Layer 4 of a small transformer language model trained on English Wikipedia (10 layers, counted from 0, width 128).
Take only the direct path to the model's output, skipping the later layers: a vector added to the residual stream pushes a token's score in proportion to its dot product with that token's output vector.

Output vectors of the tokens that the questions are about. A number n stands for (n - 500) times 0.0023.
"dom": 421 544 472 422 649 633 491 250 613 462 540 432 562 692 371 619 364 728 365 273 764 711 717 418 413 504 500 779 313 446 293 688 255 556 734 540 735 280 477 581 472 618 675 694 300 169 293 802 373 611 482 408 548 572 672 901 477 356 391 509 471 716 510 854 500 403 525 873 383 789 697 169 441 344 616 704 526 281 485 278 643 434 278 193 408 761 761 701 537 464 578 414 372 425 518 491 378 548 645 305 392 374 473 449 475 522 328 505 722 321 674 346 320 423 580 275 659 485 383 868 430 257 271 415 304 403 485 456
" (": 523 463 490 527 472 580 471 467 507 505 537 569 448 514 350 509 456 562 621 595 575 506 462 589 500 546 464 396 695 459 469 432 616 505 488 535 455 403 419 503 475 505 439 434 594 473 525 467 369 505 424 419 473 410 530 575 408 476 429 453 579 549 445 637 649 424 346 492 502 365 507 378 548 596 514 415 436 555 602 524 452 561 458 379 556 431 470 461 577 466 491 577 742 444 587 419 600 353 533 674 340 604 673 398 452 483 507 586 509 605 701 527 598 598 440 576 476 419 458 402 426 558 420 283 589 527 529 603
"a": 530 515 566 544 553 413 237 613 450 392 379 469 327 544 480 529 477 524 559 358 436 627 475 433 519 417 445 460 436 629 547 687 494 431 477 350 393 479 365 549 554 365 479 326 634 527 393 519 390 458 570 560 520 546 379 463 450 479 497 393 539 513 469 427 517 535 575 494 497 416 395 642 405 663 560 494 482 546 606 324 442 543 542 703 585 500 649 606 471 495 521 616 463 538 388 515 642 570 527 575 450 554 582 450 404 487 490 565 516 572 303 562 468 430 671 500 391 760 492 508 558 421 665 413 539 451 746 559
" against": 448 420 396 453 352 398 382 530 594 583 592 381 670 564 698 362 533 743 535 430 452 653 567 301 451 475 462 708 497 420 434 464 572 669 489 604 557 529 465 536 512 641 490 510 277 459 357 605 488 514 441 462 617 578 776 613 596 443 459 556 421 691 506 619 614 329 528 595 430 676 659 318 544 586 500 557 546 392 643 591 551 508 385 532 468 691 536 444 414 410 549 530 345 492 561 538 458 527 688 483 398 508 508 315 468 514 461 614 364 503 453 423 597 565 722 353 588 413 289 534 462 543 712 497 586 521 484 359
"ology": 478 679 359 404 314 291 576 377 153 568 316 413 288 729 341 583 541 473 251 591 302 783 467 361 302 619 289 545 677 538 371 739 428 611 369 702 626 666 461 524 319 658 603 545 245 583 430 636 416 480 412 507 618 500 606 451 394 535 351 472 426 496 341 516 229 327 765 446 492 586 749 176 418 504 478 600 652 461 674 523 524 373 408 380 357 627 642 751 379 558 489 808 641 384 438 377 565 463 478 326 539 278 500 283 327 517 421 504 472 352 546 382 416 673 583 262 662 609 715 635 611 437 496 436 438 331 521 358
"\".": 556 394 464 385 500 846 360 517 600 666 457 324 527 450 393 362 364 543 446 504 462 748 492 526 421 673 528 405 693 521 267 592 401 480 525 652 586 324 635 758 451 496 695 662 328 520 384 633 298 536 461 470 850 516 722 640 663 550 462 669 537 645 525 810 465 400 578 420 644 461 534 336 495 393 252 680 961 277 579 465 434 282 330 533 421 548 599 622 382 315 426 426 430 595 595 541 372 732 647 352 539 272 411 443 518 519 337 715 426 388 468 456 473 298 672 244 574 687 255 336 508 514 765 366 449 490 646 378
" office": 359 493 290 455 544 816 457 419 511 488 406 508 447 684 564 439 366 504 373 569 368 875 529 375 181 626 496 746 321 317 415 432 382 614 490 619 719 249 496 581 556 632 634 580 495 610 412 603 425 266 389 441 126 383 767 307 426 406 581 579 83 508 517 575 372 359 615 612 417 523 604 297 401 590 109 545 660 364 648 519 399 553 337 727 340 673 561 504 698 699 664 482 594 526 485 570 470 585 570 390 581 466 390 461 509 532 489 558 427 439 286 370 552 634 766 477 550 366 595 492 341 415 589 380 334 586 331 334
" play": 622 502 376 458 361 558 479 469 576 508 473 453 533 727 510 493 486 627 504 346 548 780 492 519 534 387 319 641 473 587 428 476 409 473 518 568 425 574 585 651 396 516 605 517 563 402 467 414 457 485 478 417 656 633 767 513 651 498 444 628 427 409 622 653 318 535 622 476 593 456 585 473 451 588 384 468 455 336 456 481 441 609 452 507 442 543 477 551 564 526 513 588 404 455 681 359 536 610 631 585 417 551 589 347 612 514 389 480 366 508 435 417 440 558 632 452 437 309 440 456 528 497 464 533 554 497 412 497
"ceed": 405 546 444 359 665 532 718 405 704 567 510 197 408 397 685 408 421 242 44 415 686 667 523 167 304 479 639 857 488 366 509 660 538 789 462 595 577 273 767 635 438 278 735 599 421 364 554 385 460 618 641 550 557 297 662 434 260 321 455 659 327 535 774 649 195 338 742 468 474 725 496 273 601 517 237 546 356 326 505 334 644 543 453 484 331 846 671 724 383 368 667 476 488 537 610 533 470 328 583 500 551 776 411 365 572 569 454 560 398 322 449 451 430 556 765 134 769 449 549 294 587 336 727 513 401 591 467 445
"ural": 478 670 423 357 592 607 752 472 644 496 576 586 171 500 612 365 370 592 367 633 451 789 423 431 305 482 399 701 535 611 465 451 613 457 505 449 649 440 582 279 333 484 647 478 332 339 526 683 318 314 641 378 536 765 621 672 275 368 346 512 427 409 376 649 657 601 597 632 257 631 592 486 567 646 275 514 602 452 749 595 701 416 230 461 281 516 652 522 442 732 462 435 443 530 618 713 610 635 639 336 325 485 451 483 517 516 404 557 500 414 514 323 573 656 433 15 401 425 512 622 581 358 457 258 535 280 722 467
"ason": 511 371 455 446 339 524 399 496 259 481 549 571 514 897 623 538 461 478 377 510 613 690 276 367 413 382 504 666 524 476 493 598 447 432 276 590 445 475 560 617 550 408 707 556 129 405 238 599 309 568 386 196 514 516 562 560 545 382 614 385 283 603 572 696 368 621 566 352 679 579 286 500 343 699 282 640 564 340 460 478 453 530 548 497 371 571 754 672 750 656 476 451 507 604 684 329 504 504 597 352 687 390 449 326 579 526 583 596 474 378 402 240 323 600 701 147 371 275 199 308 646 461 493 569 459 574 463 380
")": 464 573 487 481 545 775 423 553 549 409 409 466 488 287 374 506 418 327 495 615 491 531 624 606 577 521 608 287 532 537 405 370 303 330 421 570 586 709 330 807 461 690 445 518 369 558 418 419 451 672 453 418 494 721 685 480 462 472 434 409 654 688 599 819 434 519 608 436 461 459 545 609 459 500 533 444 500 376 708 309 530 621 408 412 504 667 560 445 316 635 397 622 435 552 483 509 537 539 736 407 670 435 298 588 690 505 668 557 429 574 577 578 504 422 476 494 400 626 516 362 319 577 488 327 481 547 462 442
"ot": 506 666 555 457 514 438 538 539 455 426 551 396 531 617 604 415 603 667 385 424 517 759 451 587 405 506 303 489 526 392 535 523 491 503 367 646 434 523 404 575 381 420 423 345 454 591 533 434 476 480 662 497 478 371 452 410 366 526 566 763 470 237 550 644 379 471 729 534 691 422 530 667 416 486 507 507 361 584 656 514 440 432 525 393 461 590 687 507 457 487 375 470 430 469 500 541 293 451 493 386 382 355 574 577 407 499 464 400 462 427 537 594 351 526 522 312 769 544 553 268 426 230 513 387 552 457 692 472

Output weights of attention head 0. The head adds the sum of these rows, row i times number i of z. A number n stands for (n - 500) times 0.00082.
o0: 394 411 694 382 552 492 614 410 392 519 552 622 541 441 666 494 526 392 383 577 640 454 531 521 586 517 488 444 365 488 298 606 371 450 448 554 541 529 497 388 502 391 545 527 354 507 464 503 318 335 520 527 329 265 280 562 384 555 462 527 492 277 578 695 505 397 332 382 632 587 492 437 575 585 435 668 444 569 396 457 518 455 667 426 292 462 157 658 357 609 415 549 294 660 449 308 524 511 705 452 666 385 492 290 594 380 564 640 536 349 508 676 540 442 572 572 506 793 485 549 463 495 519 407 419 479 596 436
o1: 441 758 381 444 285 454 504 579 507 545 528 634 470 596 540 598 456 520 617 570 401 419 400 461 441 495 621 462 511 398 360 450 676 514 497 391 358 587 501 604 586 438 510 454 562 722 574 426 379 386 373 401 642 307 598 465 335 538 566 581 563 252 310 460 595 561 495 359 705 466 675 433 468 404 604 398 505 577 493 473 376 430 371 419 586 369 529 435 548 499 472 564 637 449 499 308 491 406 341 561 421 392 268 608 438 768 449 529 649 511 258 607 510 559 440 592 308 557 520 527 277 441 519 237 549 480 530 346
o2: 549 374 414 565 582 329 316 436 505 599 571 527 604 683 496 503 635 553 669 463 536 583 393 469 497 430 441 637 567 513 586 281 552 442 336 417 577 437 589 419 500 486 640 493 473 438 374 425 437 278 521 344 698 439 570 521 742 473 383 541 529 486 618 385 337 587 569 512 510 631 465 566 536 490 394 532 512 453 503 678 524 813 658 350 370 488 453 570 508 349 430 412 533 589 554 551 368 638 735 560 401 484 754 495 624 446 391 637 588 456 646 369 497 474 594 349 578 333 458 584 570 512 378 565 617 433 409 476
o3: 354 571 330 628 701 592 551 434 613 567 407 416 353 556 375 376 554 485 469 579 568 321 535 421 645 544 360 414 474 449 513 543 621 341 219 678 412 553 301 386 452 401 547 478 570 458 483 599 472 568 468 521 522 600 479 500 490 448 381 427 555 407 414 377 385 483 616 465 399 523 414 888 422 479 551 357 555 430 526 479 585 569 645 564 523 445 648 612 695 366 617 619 554 409 568 388 390 375 338 597 509 507 458 458 535 268 430 494 488 571 487 259 551 366 366 522 500 379 788 457 357 536 323 588 587 508 334 546
o4: 664 496 451 641 385 507 521 462 629 546 592 705 603 618 683 594 463 492 529 446 555 387 592 357 473 291 608 684 636 399 430 430 411 424 447 300 477 612 527 551 521 527 442 573 636 401 562 336 457 405 452 698 514 380 624 526 607 628 459 521 463 208 313 440 492 593 401 176 692 469 609 438 596 482 518 593 402 570 416 660 422 693 655 345 561 374 848 469 487 358 417 513 611 569 438 497 481 308 523 585 416 369 519 629 548 771 489 701 418 533 391 644 452 453 468 430 407 449 475 537 612 533 300 386 706 514 269 340
o5: 605 392 600 621 613 623 495 430 491 628 481 517 441 396 402 490 433 575 627 596 638 429 471 662 706 621 467 445 663 602 338 350 601 262 459 635 473 553 456 626 556 328 701 378 231 609 340 673 194 314 366 443 607 474 487 518 567 351 341 541 613 520 660 491 572 395 433 598 615 477 419 652 605 397 519 583 538 369 370 482 631 381 491 486 233 571 270 650 584 388 602 716 571 562 514 371 389 571 671 645 466 640 620 281 546 193 426 509 557 444 452 540 651 413 501 506 639 481 509 405 402 493 701 383 374 390 617 411
o6: 543 315 399 408 468 652 727 587 756 471 485 380 708 410 733 454 457 500 556 531 522 434 377 490 673 333 553 506 783 603 404 329 396 225 588 531 527 717 351 571 491 496 821 368 630 521 500 472 382 518 544 676 469 387 714 412 737 493 498 573 591 476 416 583 559 331 476 603 494 557 630 539 685 510 531 628 621 324 525 436 432 386 531 478 488 422 778 480 574 404 620 434 677 428 577 625 471 459 620 511 317 658 654 490 418 767 549 568 472 486 423 620 427 720 445 675 596 241 351 268 496 681 559 442 490 461 387 425
o7: 612 656 503 657 540 691 534 509 641 414 468 558 376 548 475 390 590 605 587 557 558 340 437 388 579 623 428 465 616 528 487 380 473 361 502 449 518 451 346 604 473 480 471 448 591 577 617 452 423 400 606 609 638 683 571 550 584 645 532 552 382 526 529 525 476 524 580 578 396 508 664 694 602 438 547 545 631 432 601 383 476 516 457 577 437 323 821 488 540 395 517 632 552 437 581 458 380 501 501 653 302 569 509 502 456 470 429 459 440 512 531 446 516 519 447 504 511 309 496 459 387 457 467 523 633 395 343 354
o8: 313 403 881 532 447 416 483 715 304 447 561 706 473 389 530 493 435 366 240 523 339 844 545 795 553 556 816 495 533 325 463 448 545 291 611 335 508 362 394 655 546 347 617 471 445 609 533 685 480 493 549 522 479 379 615 456 513 602 416 538 370 452 270 420 478 632 561 376 569 510 536 765 529 328 463 588 618 558 695 582 565 500 505 486 978 387 853 285 416 752 427 524 520 485 368 798 515 373 353 537 318 453 400 472 427 655 399 582 762 441 522 574 430 290 438 630 568 435 452 449 558 535 466 381 267 338 656 641
o9: 576 532 596 548 497 564 553 420 534 287 546 545 354 340 457 399 526 351 331 528 469 535 324 545 690 577 503 264 358 425 765 443 527 489 570 709 559 461 585 478 378 498 475 556 525 711 476 666 434 687 565 578 514 702 445 469 345 358 502 604 500 606 534 517 512 349 477 704 427 481 358 526 508 436 405 480 569 359 522 621 674 379 499 478 631 577 461 462 574 620 544 421 343 490 534 657 484 492 411 541 592 523 545 392 394 390 599 398 591 505 548 469 414 456 358 551 645 396 306 538 543 607 536 472 356 543 711 536
o10: 712 431 480 537 384 515 392 411 476 498 479 523 418 522 505 441 581 570 563 432 507 576 376 425 315 459 437 325 490 558 609 542 506 438 523 425 608 457 664 506 538 557 596 510 507 430 273 434 434 502 540 338 733 463 305 379 465 575 588 660 378 374 713 546 482 497 537 758 613 573 560 449 421 603 191 561 473 464 273 509 488 750 523 547 420 549 342 637 478 409 454 384 552 542 462 573 365 571 636 453 355 395 604 387 506 206 427 607 653 377 403 344 422 599 592 344 525 502 369 526 664 324 560 632 437 573 554 443
o11: 724 505 646 566 485 390 374 555 572 485 632 741 594 395 573 578 457 417 634 451 585 500 372 628 600 477 606 438 613 485 483 335 642 303 632 482 447 610 461 785 402 283 601 521 540 591 475 334 406 363 598 647 474 539 725 406 582 626 538 680 501 659 486 421 342 419 487 444 623 592 556 604 552 262 353 531 445 445 480 519 505 644 616 472 815 554 835 681 303 461 579 552 325 550 532 516 357 541 475 620 637 454 508 532 386 649 352 475 615 474 481 580 463 417 465 588 480 314 358 596 434 504 637 592 456 592 422 393
o12: 474 464 388 484 361 586 424 545 435 642 787 365 333 516 419 411 587 592 465 536 539 360 581 352 456 401 376 547 343 317 382 386 308 507 441 766 472 564 451 491 379 524 473 694 664 485 460 663 445 580 268 457 527 770 643 495 552 429 373 443 644 570 465 394 460 511 715 605 483 486 718 397 484 538 477 536 341 234 497 645 385 632 419 481 222 466 113 422 654 245 566 598 598 609 447 506 466 564 518 470 687 595 689 479 567 247 442 592 568 287 196 279 500 754 657 304 506 396 675 571 711 519 677 592 523 539 565 521
o13: 368 679 635 555 538 485 619 589 557 366 458 380 462 526 477 388 453 421 360 493 445 399 622 512 589 495 446 306 409 420 587 628 405 417 354 590 502 476 284 375 436 550 392 459 587 491 598 609 599 530 559 608 391 581 426 438 471 512 432 410 496 538 427 561 380 398 637 595 286 377 428 780 372 542 644 372 641 410 567 556 640 378 580 548 597 498 594 432 388 564 471 526 484 331 642 610 511 531 339 542 541 650 455 525 436 320 471 325 499 687 559 364 535 416 369 524 451 431 611 443 459 609 394 672 471 483 405 544
o14: 421 332 529 565 411 542 568 517 387 546 533 592 464 266 518 304 670 488 465 616 545 521 644 500 410 485 442 442 480 402 358 338 451 529 451 458 513 463 527 390 551 389 681 541 502 511 452 640 484 516 438 359 477 512 501 428 569 639 424 514 434 355 631 633 553 505 526 452 547 531 565 643 466 625 436 628 426 626 439 359 439 573 600 563 525 525 484 572 349 387 529 455 483 448 421 523 408 700 720 623 424 546 502 500 599 256 332 665 579 436 422 448 532 603 758 480 592 408 722 504 664 386 488 539 526 526 441 599
o15: 507 471 354 645 534 474 596 476 721 431 505 518 464 519 510 534 533 495 631 475 552 463 469 731 738 427 437 597 578 570 466 325 496 454 346 368 297 666 509 635 484 383 462 498 564 529 440 378 470 481 392 393 616 742 707 582 633 471 437 520 472 571 465 432 523 487 476 492 515 538 495 679 540 450 680 387 453 555 545 226 511 531 371 508 660 621 676 571 634 299 559 519 595 429 632 405 518 577 494 709 478 528 354 754 635 481 483 488 467 533 430 584 530 510 546 445 481 240 585 509 373 597 555 497 613 581 387 448
o16: 328 248 131 334 601 676 585 522 525 498 535 495 538 506 547 226 811 426 583 619 501 681 490 431 502 533 461 638 588 424 504 379 606 502 457 704 425 665 508 261 454 565 600 414 486 680 464 567 545 658 635 470 552 524 585 442 567 549 425 460 429 620 464 487 462 493 660 684 321 501 551 520 567 621 434 458 436 410 453 460 497 581 358 812 470 585 701 424 675 460 689 524 582 396 448 518 467 438 423 490 561 579 499 439 397 507 439 585 645 403 545 372 399 632 621 500 604 314 397 359 420 641 437 643 500 433 322 618
o17: 515 381 730 515 390 387 570 669 313 629 598 483 529 426 588 497 531 580 466 355 452 593 474 515 506 509 503 583 467 693 435 662 325 531 614 569 647 397 434 414 528 467 503 442 416 338 462 591 588 474 577 466 459 410 437 524 391 565 515 577 280 681 521 637 323 584 487 732 477 443 518 413 516 646 319 522 455 557 357 510 586 666 527 532 377 650 335 622 347 466 584 499 364 473 478 660 431 696 731 386 477 534 661 336 539 215 527 403 477 576 443 408 515 486 659 466 613 361 201 520 710 604 494 620 409 369 563 538
o18: 705 432 450 412 620 641 600 559 603 423 329 598 540 435 615 340 516 426 633 481 505 520 443 571 374 325 418 440 628 722 419 433 465 313 552 495 512 529 441 486 474 673 472 490 396 348 429 551 401 480 601 563 476 651 394 344 636 523 628 544 586 519 707 607 405 276 657 783 454 528 472 493 541 486 505 525 597 301 445 355 484 413 618 574 472 523 609 646 287 411 630 513 475 413 442 567 397 527 651 468 514 582 459 405 424 369 419 416 572 489 619 411 584 490 528 430 581 407 285 400 522 536 696 731 520 506 517 457
o19: 488 596 627 333 308 317 463 541 418 440 500 529 753 681 590 456 488 541 537 495 575 397 450 444 510 396 546 465 448 447 400 478 486 557 484 439 569 425 670 523 505 428 412 422 494 660 566 400 283 361 506 411 517 472 278 552 468 477 492 555 550 385 501 563 569 510 364 396 574 543 528 254 565 552 502 588 610 484 446 613 426 447 492 440 375 478 167 538 373 540 431 539 339 581 558 346 517 521 613 539 597 454 461 451 643 438 510 512 496 580 394 578 472 559 666 451 405 618 344 569 378 454 499 463 472 482 593 324
o20: 592 584 451 732 485 648 469 439 613 417 549 396 488 473 431 534 523 488 616 595 567 416 550 393 497 551 469 362 547 527 672 534 469 380 507 365 365 516 497 712 443 671 467 412 564 510 556 364 481 479 473 667 571 610 486 506 531 617 532 486 568 570 598 568 609 492 387 652 530 449 580 494 604 462 618 534 491 470 601 470 405 504 358 550 458 495 760 373 567 438 453 591 562 399 582 331 607 405 441 691 429 552 540 541 448 516 552 441 445 537 479 603 451 531 414 467 406 446 663 448 594 441 614 644 644 728 352 433
o21: 675 547 550 547 584 473 501 457 460 552 538 689 428 432 527 626 551 401 572 453 577 662 455 699 616 489 411 537 408 598 444 476 655 438 431 598 366 641 467 594 507 281 607 527 401 501 317 407 531 385 570 499 383 433 671 532 453 482 587 634 507 602 372 407 327 511 385 460 718 478 377 711 388 337 420 408 437 629 379 367 613 543 691 523 641 643 640 734 386 602 661 600 354 530 537 429 396 640 509 519 712 460 442 522 352 538 439 405 612 396 614 596 560 280 514 533 526 453 484 655 379 516 459 528 484 523 519 419
o22: 497 401 494 483 608 472 456 559 341 652 527 591 540 385 638 623 505 376 493 512 359 746 528 635 272 443 613 692 604 574 568 571 687 680 642 382 501 482 580 456 706 465 678 551 308 378 424 518 589 402 474 504 476 305 541 535 412 550 579 345 429 444 541 451 581 553 380 360 627 555 462 300 501 520 468 406 418 765 431 489 422 509 485 465 662 469 528 576 433 646 450 319 509 500 351 561 570 483 549 382 446 479 584 544 507 819 532 537 614 364 637 668 534 386 515 527 632 640 537 533 532 394 470 442 439 463 688 688
o23: 397 484 296 399 460 445 394 597 601 470 352 560 441 588 462 502 387 405 721 523 353 556 423 540 370 386 563 397 607 449 498 375 717 364 396 414 371 477 485 433 572 588 676 406 562 467 519 567 412 467 335 406 612 330 503 268 644 509 466 547 581 266 507 425 412 453 755 564 473 554 442 576 414 572 462 405 554 450 476 546 436 524 489 356 871 533 655 357 475 522 401 318 683 424 509 548 397 390 425 486 347 454 405 478 434 576 310 652 584 457 527 269 566 486 495 457 414 454 632 470 424 547 517 421 498 533 557 636
o24: 641 594 676 494 401 517 428 452 533 219 268 604 417 505 409 570 310 674 452 446 515 438 431 559 536 664 486 430 530 505 454 277 563 547 528 402 592 302 615 473 556 593 489 421 453 605 458 548 504 636 500 639 646 593 367 494 666 409 407 620 453 352 552 605 595 542 386 380 497 455 442 655 456 558 419 668 551 439 390 474 535 461 501 492 647 628 465 497 518 507 373 447 487 497 590 592 444 541 520 539 228 429 402 489 552 354 405 488 379 588 537 501 571 408 610 499 526 403 363 378 429 466 529 395 512 539 544 401
o25: 400 453 409 382 460 457 593 395 566 433 552 347 600 555 426 521 596 498 396 553 545 608 718 590 526 333 460 571 471 400 437 520 383 475 447 701 536 771 433 457 419 381 580 716 624 612 470 331 557 598 462 421 433 445 710 537 560 487 379 612 492 491 349 442 470 527 535 251 464 473 586 691 509 550 470 493 464 441 575 440 506 486 553 604 603 452 689 515 656 488 660 597 608 451 411 441 472 486 348 459 716 460 368 760 451 716 544 561 553 382 406 455 333 567 543 567 460 447 715 522 363 529 405 490 486 529 258 354
o26: 590 403 694 368 433 678 684 512 276 606 628 453 404 529 594 496 593 459 254 574 520 582 532 498 453 550 352 529 251 620 348 688 344 599 488 712 752 541 451 307 479 414 486 648 562 465 539 522 501 467 502 451 344 431 473 700 385 428 629 568 528 384 494 576 365 466 386 509 441 447 705 382 553 565 484 582 493 508 362 509 538 409 655 503 143 254 130 681 389 611 584 693 348 607 334 387 410 564 751 470 680 548 654 394 404 477 549 412 539 348 440 435 527 516 443 519 601 547 448 709 681 355 368 502 439 392 666 326
o27: 441 474 265 688 546 589 625 372 757 507 430 496 355 453 452 400 483 547 432 573 528 397 660 404 482 614 428 392 619 445 570 656 563 442 305 527 442 654 424 419 543 504 510 528 526 463 323 566 559 609 333 491 597 627 545 458 528 447 378 360 447 428 547 444 595 507 656 553 509 504 409 865 412 576 616 475 566 549 436 378 670 433 525 528 574 381 781 496 689 376 544 498 634 393 593 543 409 392 297 528 417 630 482 597 486 408 331 565 512 508 446 436 435 403 335 476 563 493 812 358 338 461 382 455 505 504 379 572
o28: 696 561 614 779 632 588 465 394 577 419 688 589 433 351 503 532 565 369 478 543 555 467 617 613 515 386 369 363 460 442 717 416 579 433 370 446 517 670 597 649 552 496 509 625 559 552 414 387 370 178 377 516 543 587 521 614 553 485 441 442 688 363 762 468 558 349 375 431 602 527 524 554 595 290 738 464 584 490 538 593 559 411 683 492 437 312 578 579 369 497 408 554 374 513 585 252 504 589 636 787 550 645 684 589 479 525 430 590 664 479 736 657 508 354 349 412 546 592 632 629 582 326 422 561 636 575 527 360
o29: 473 453 515 287 369 414 498 376 591 488 387 545 620 472 416 546 315 693 603 605 543 336 307 360 620 578 531 428 711 502 318 276 390 552 496 401 569 522 699 588 436 507 505 272 397 635 483 387 337 659 538 545 628 516 441 478 572 503 399 626 649 541 511 584 688 358 439 411 613 482 614 374 628 618 627 694 466 394 387 373 420 432 431 549 373 601 282 606 428 325 472 580 432 623 524 312 437 574 702 484 473 441 441 404 554 516 580 440 418 569 134 763 557 597 635 643 504 415 412 412 326 586 747 371 587 676 476 404
o30: 471 510 540 430 371 444 568 573 501 479 583 482 545 481 476 413 640 502 498 513 475 663 668 584 540 360 538 451 460 399 299 509 510 271 419 654 384 583 397 523 422 250 539 631 545 561 491 515 358 462 510 403 485 530 570 407 531 575 358 665 455 477 369 464 307 476 615 509 545 452 601 710 455 486 449 486 491 325 534 554 506 643 562 622 579 460 659 504 501 413 697 744 534 356 369 440 385 512 376 674 629 539 386 597 402 389 314 524 693 341 301 354 381 491 625 487 464 348 562 508 515 463 621 568 519 490 432 371
o31: 406 524 622 430 458 363 512 470 543 404 437 465 595 456 602 545 475 489 437 350 555 418 324 376 605 347 546 546 344 448 418 685 463 473 411 523 553 399 453 469 503 203 522 488 685 383 597 384 595 598 609 644 403 404 429 446 466 659 436 666 259 463 389 515 398 493 570 373 425 568 510 578 395 674 371 508 484 577 384 486 401 834 652 408 702 541 692 562 489 537 452 458 241 505 650 591 408 396 428 538 524 380 442 456 505 313 444 595 310 582 342 502 532 515 385 560 470 568 382 511 682 594 390 627 589 483 346 459

Each question shows a token from some text and the vector z that the head gathered there. A number n stands for (n - 500) times 0.005.

"im": 481 481 507 567 524 433 461 519 625 503 473 486 381 540 523 507 452 427 524 452 528 496 582 583 491 421 444 505 577 399 462 537
Pushed up most: "a"

" present": 498 587 562 510 457 540 489 519 456 551 476 380 876 582 544 466 498 468 475 582 371 423 374 560 424 463 673 460 620 399 523 327
Which two tokens does it push up most, strongest first? "ology", "ural"

"a": 534 465 492 635 421 528 359 472 460 454 458 456 405 563 493 579 500 532 510 441 539 591 535 521 443 427 393 569 500 492 481 559
Pushed up most: "a"

" p": 379 425 556 536 525 434 426 453 519 489 543 512 527 512 432 528 487 456 501 492 503 481 514 543 415 441 329 505 529 384 465 653
Which of these tokens does it push down most? "\"."

"ath": 505 460 608 530 597 474 500 509 579 518 527 525 380 489 503 451 502 460 432 484 537 534 570 528 499 440 488 526 651 360 465 570
Pushed up most: "ot"

"ower": 515 561 480 468 475 470 539 478 485 524 553 439 596 488 513 465 558 510 477 542 450 439 453 473 463 526 545 482 425 510 525 483
Pushed up most: " office"

" a": 578 432 479 449 413 513 383 381 457 495 569 394 601 440 576 428 387 543 492 504 483 437 573 514 544 354 514 446 485 539 409 478
Which of these tokens does it push down most? ")"

" the": 467 482 537 528 487 539 473 492 549 501 520 501 575 516 480 508 435 491 493 498 484 485 498 528 448 427 457 490 553 448 486 534
Which two tokens does it push up most, strongest first? "a", "ural"

" T": 510 508 500 586 414 615 456 475 308 461 518 378 687 469 557 546 573 440 528 542 456 390 414 553 571 483 484 580 439 640 460 377
Pushed up most: " against"

"==\n": 572 550 402 497 474 500 509 451 395 543 457 489 562 571 490 441 464 500 495 508 525 478 483 534 482 465 554 471 501 571 483 542
Which of these tokens does it push down most? "ason"

"um": 615 441 503 612 540 573 643 521 576 536 458 460 480 554 573 462 544 502 598 473 458 462 475 566 470 456 499 554 432 513 519 566
Pushed up most: "ceed"

"9": 332 630 509 485 634 487 399 604 512 516 434 421 683 505 330 536 433 488 279 517 632 361 374 439 564 472 267 504 430 627 439 444
Which of these tokens does it push down most? "ceed"

"ith": 513 484 511 580 514 488 424 457 591 447 470 583 484 573 531 570 481 550 550 477 466 596 502 563 439 485 456 500 483 493 593 613
Pushed up most: "a"

"ind": 451 449 544 557 496 466 482 501 461 588 558 477 442 488 471 501 597 425 559 513 566 478 506 526 485 467 406 496 563 481 486 525
Pushed up most: " ("

"M": 477 518 642 487 532 354 459 520 531 419 646 353 576 450 612 473 564 511 466 532 453 344 501 516 464 574 534 439 461 440 532 480
Pushed up most: " office"

"ar": 540 439 541 555 474 537 431 486 469 490 427 443 534 579 404 510 397 599 464 473 472 505 473 475 543 450 563 492 475 450 441 482
Pushed up most: "dom"

" D": 764 394 442 686 533 563 421 563 268 479 570 279 572 547 660 454 504 445 582 540 592 333 417 440 592 401 515 703 601 615 437 578
Pushed up most: "ceed"

" f": 573 566 403 459 405 494 512 481 489 575 482 434 667 548 458 432 509 509 517 516 530 468 511 486 372 417 656 493 563 452 461 348
Pushed up most: "ology"

" |\n": 557 435 633 699 679 624 480 616 356 342 553 472 594 457 660 627 519 451 548 476 583 486 470 463 494 568 520 687 725 503 582 474
Pushed up most: " play"

" would": 378 264 602 305 538 425 763 391 507 494 518 663 555 424 696 571 553 680 638 451 410 513 618 486 543 519 353 459 435 583 474 605
Which of these tokens does it push down most? "ology"

"amil": 592 528 418 508 470 584 586 471 544 510 359 469 564 613 495 513 449 528 528 540 515 482 398 469 408 442 532 447 517 561 524 456
Which of these tokens does it push down most? "ason"

" K": 615 487 410 628 417 628 544 555 507 512 443 444 429 655 521 480 438 443 578 515 538 469 430 471 463 469 499 585 564 498 523 487
Which of these tokens does it push down most? "ason"

"iss": 658 472 454 626 461 559 505 485 338 577 474 361 551 549 634 579 580 406 530 560 463 466 433 459 499 539 516 570 598 556 494 496
Which two tokens does it push up most, strongest first? ")", "ceed"

" c": 461 522 494 510 461 474 458 496 484 519 519 443 487 529 508 494 491 461 516 521 545 409 487 573 538 423 457 454 520 530 476 475
Which three tokens does it push up most, strongest first? " (", "ural", "a"

" and": 496 476 503 517 474 494 500 511 451 490 549 396 550 511 564 466 598 490 571 545 523 423 437 562 552 445 434 479 453 522 511 463
Which two tokens does it push up most, strongest first? " against", " office"

" is": 457 430 529 484 520 499 540 503 470 480 578 548 544 477 525 538 504 561 550 484 588 473 502 476 464 434 456 466 521 505 510 569
Which of these tokens does it push down most? "ology"

"ing": 501 460 688 561 601 525 372 558 504 445 587 450 511 391 635 561 600 492 398 515 480 532 531 520 582 475 451 480 537 395 466 522
Which three tokens does it push up most, strongest first? "ason", " play", "ural"

" Th": 656 414 506 612 252 758 454 522 291 567 626 501 497 563 623 517 457 550 646 578 493 541 368 440 572 430 559 548 573 667 549 403
Pushed up most: "\"."

" Z": 756 137 449 795 463 498 395 551 157 481 508 247 587 633 665 461 550 438 553 425 707 328 399 327 562 489 466 738 578 590 372 629
Pushed up most: "ceed"

" |": 491 528 495 576 454 604 497 499 522 606 413 505 644 516 468 567 489 395 488 517 469 474 392 580 608 440 384 508 489 632 479 447
Pushed up most: ")"

"c": 239 379 641 461 413 330 457 419 493 554 474 434 638 599 358 412 550 489 627 436 542 299 533 696 434 437 513 315 589 364 456 296
Pushed up most: "ural"

"ors": 469 453 528 518 468 492 413 498 515 507 514 431 462 515 499 471 489 520 499 475 530 439 534 524 520 376 458 478 510 478 431 472
Which of these tokens does it push down most? " play"

"or": 462 486 561 521 539 500 487 536 506 449 536 415 444 459 526 510 548 427 556 503 524 447 515 571 560 409 362 507 504 452 450 443
Pushed up most: " ("

" ": 473 557 455 578 404 626 412 496 531 655 407 519 689 527 442 568 455 362 447 538 493 459 336 587 637 398 335 495 499 648 492 461
Which of these tokens does it push down most? "ceed"

"ent": 452 392 585 539 506 496 529 527 436 493 573 483 517 528 482 503 544 559 557 465 585 463 497 512 461 406 431 510 512 454 461 567
Which of these tokens does it push down most? "ology"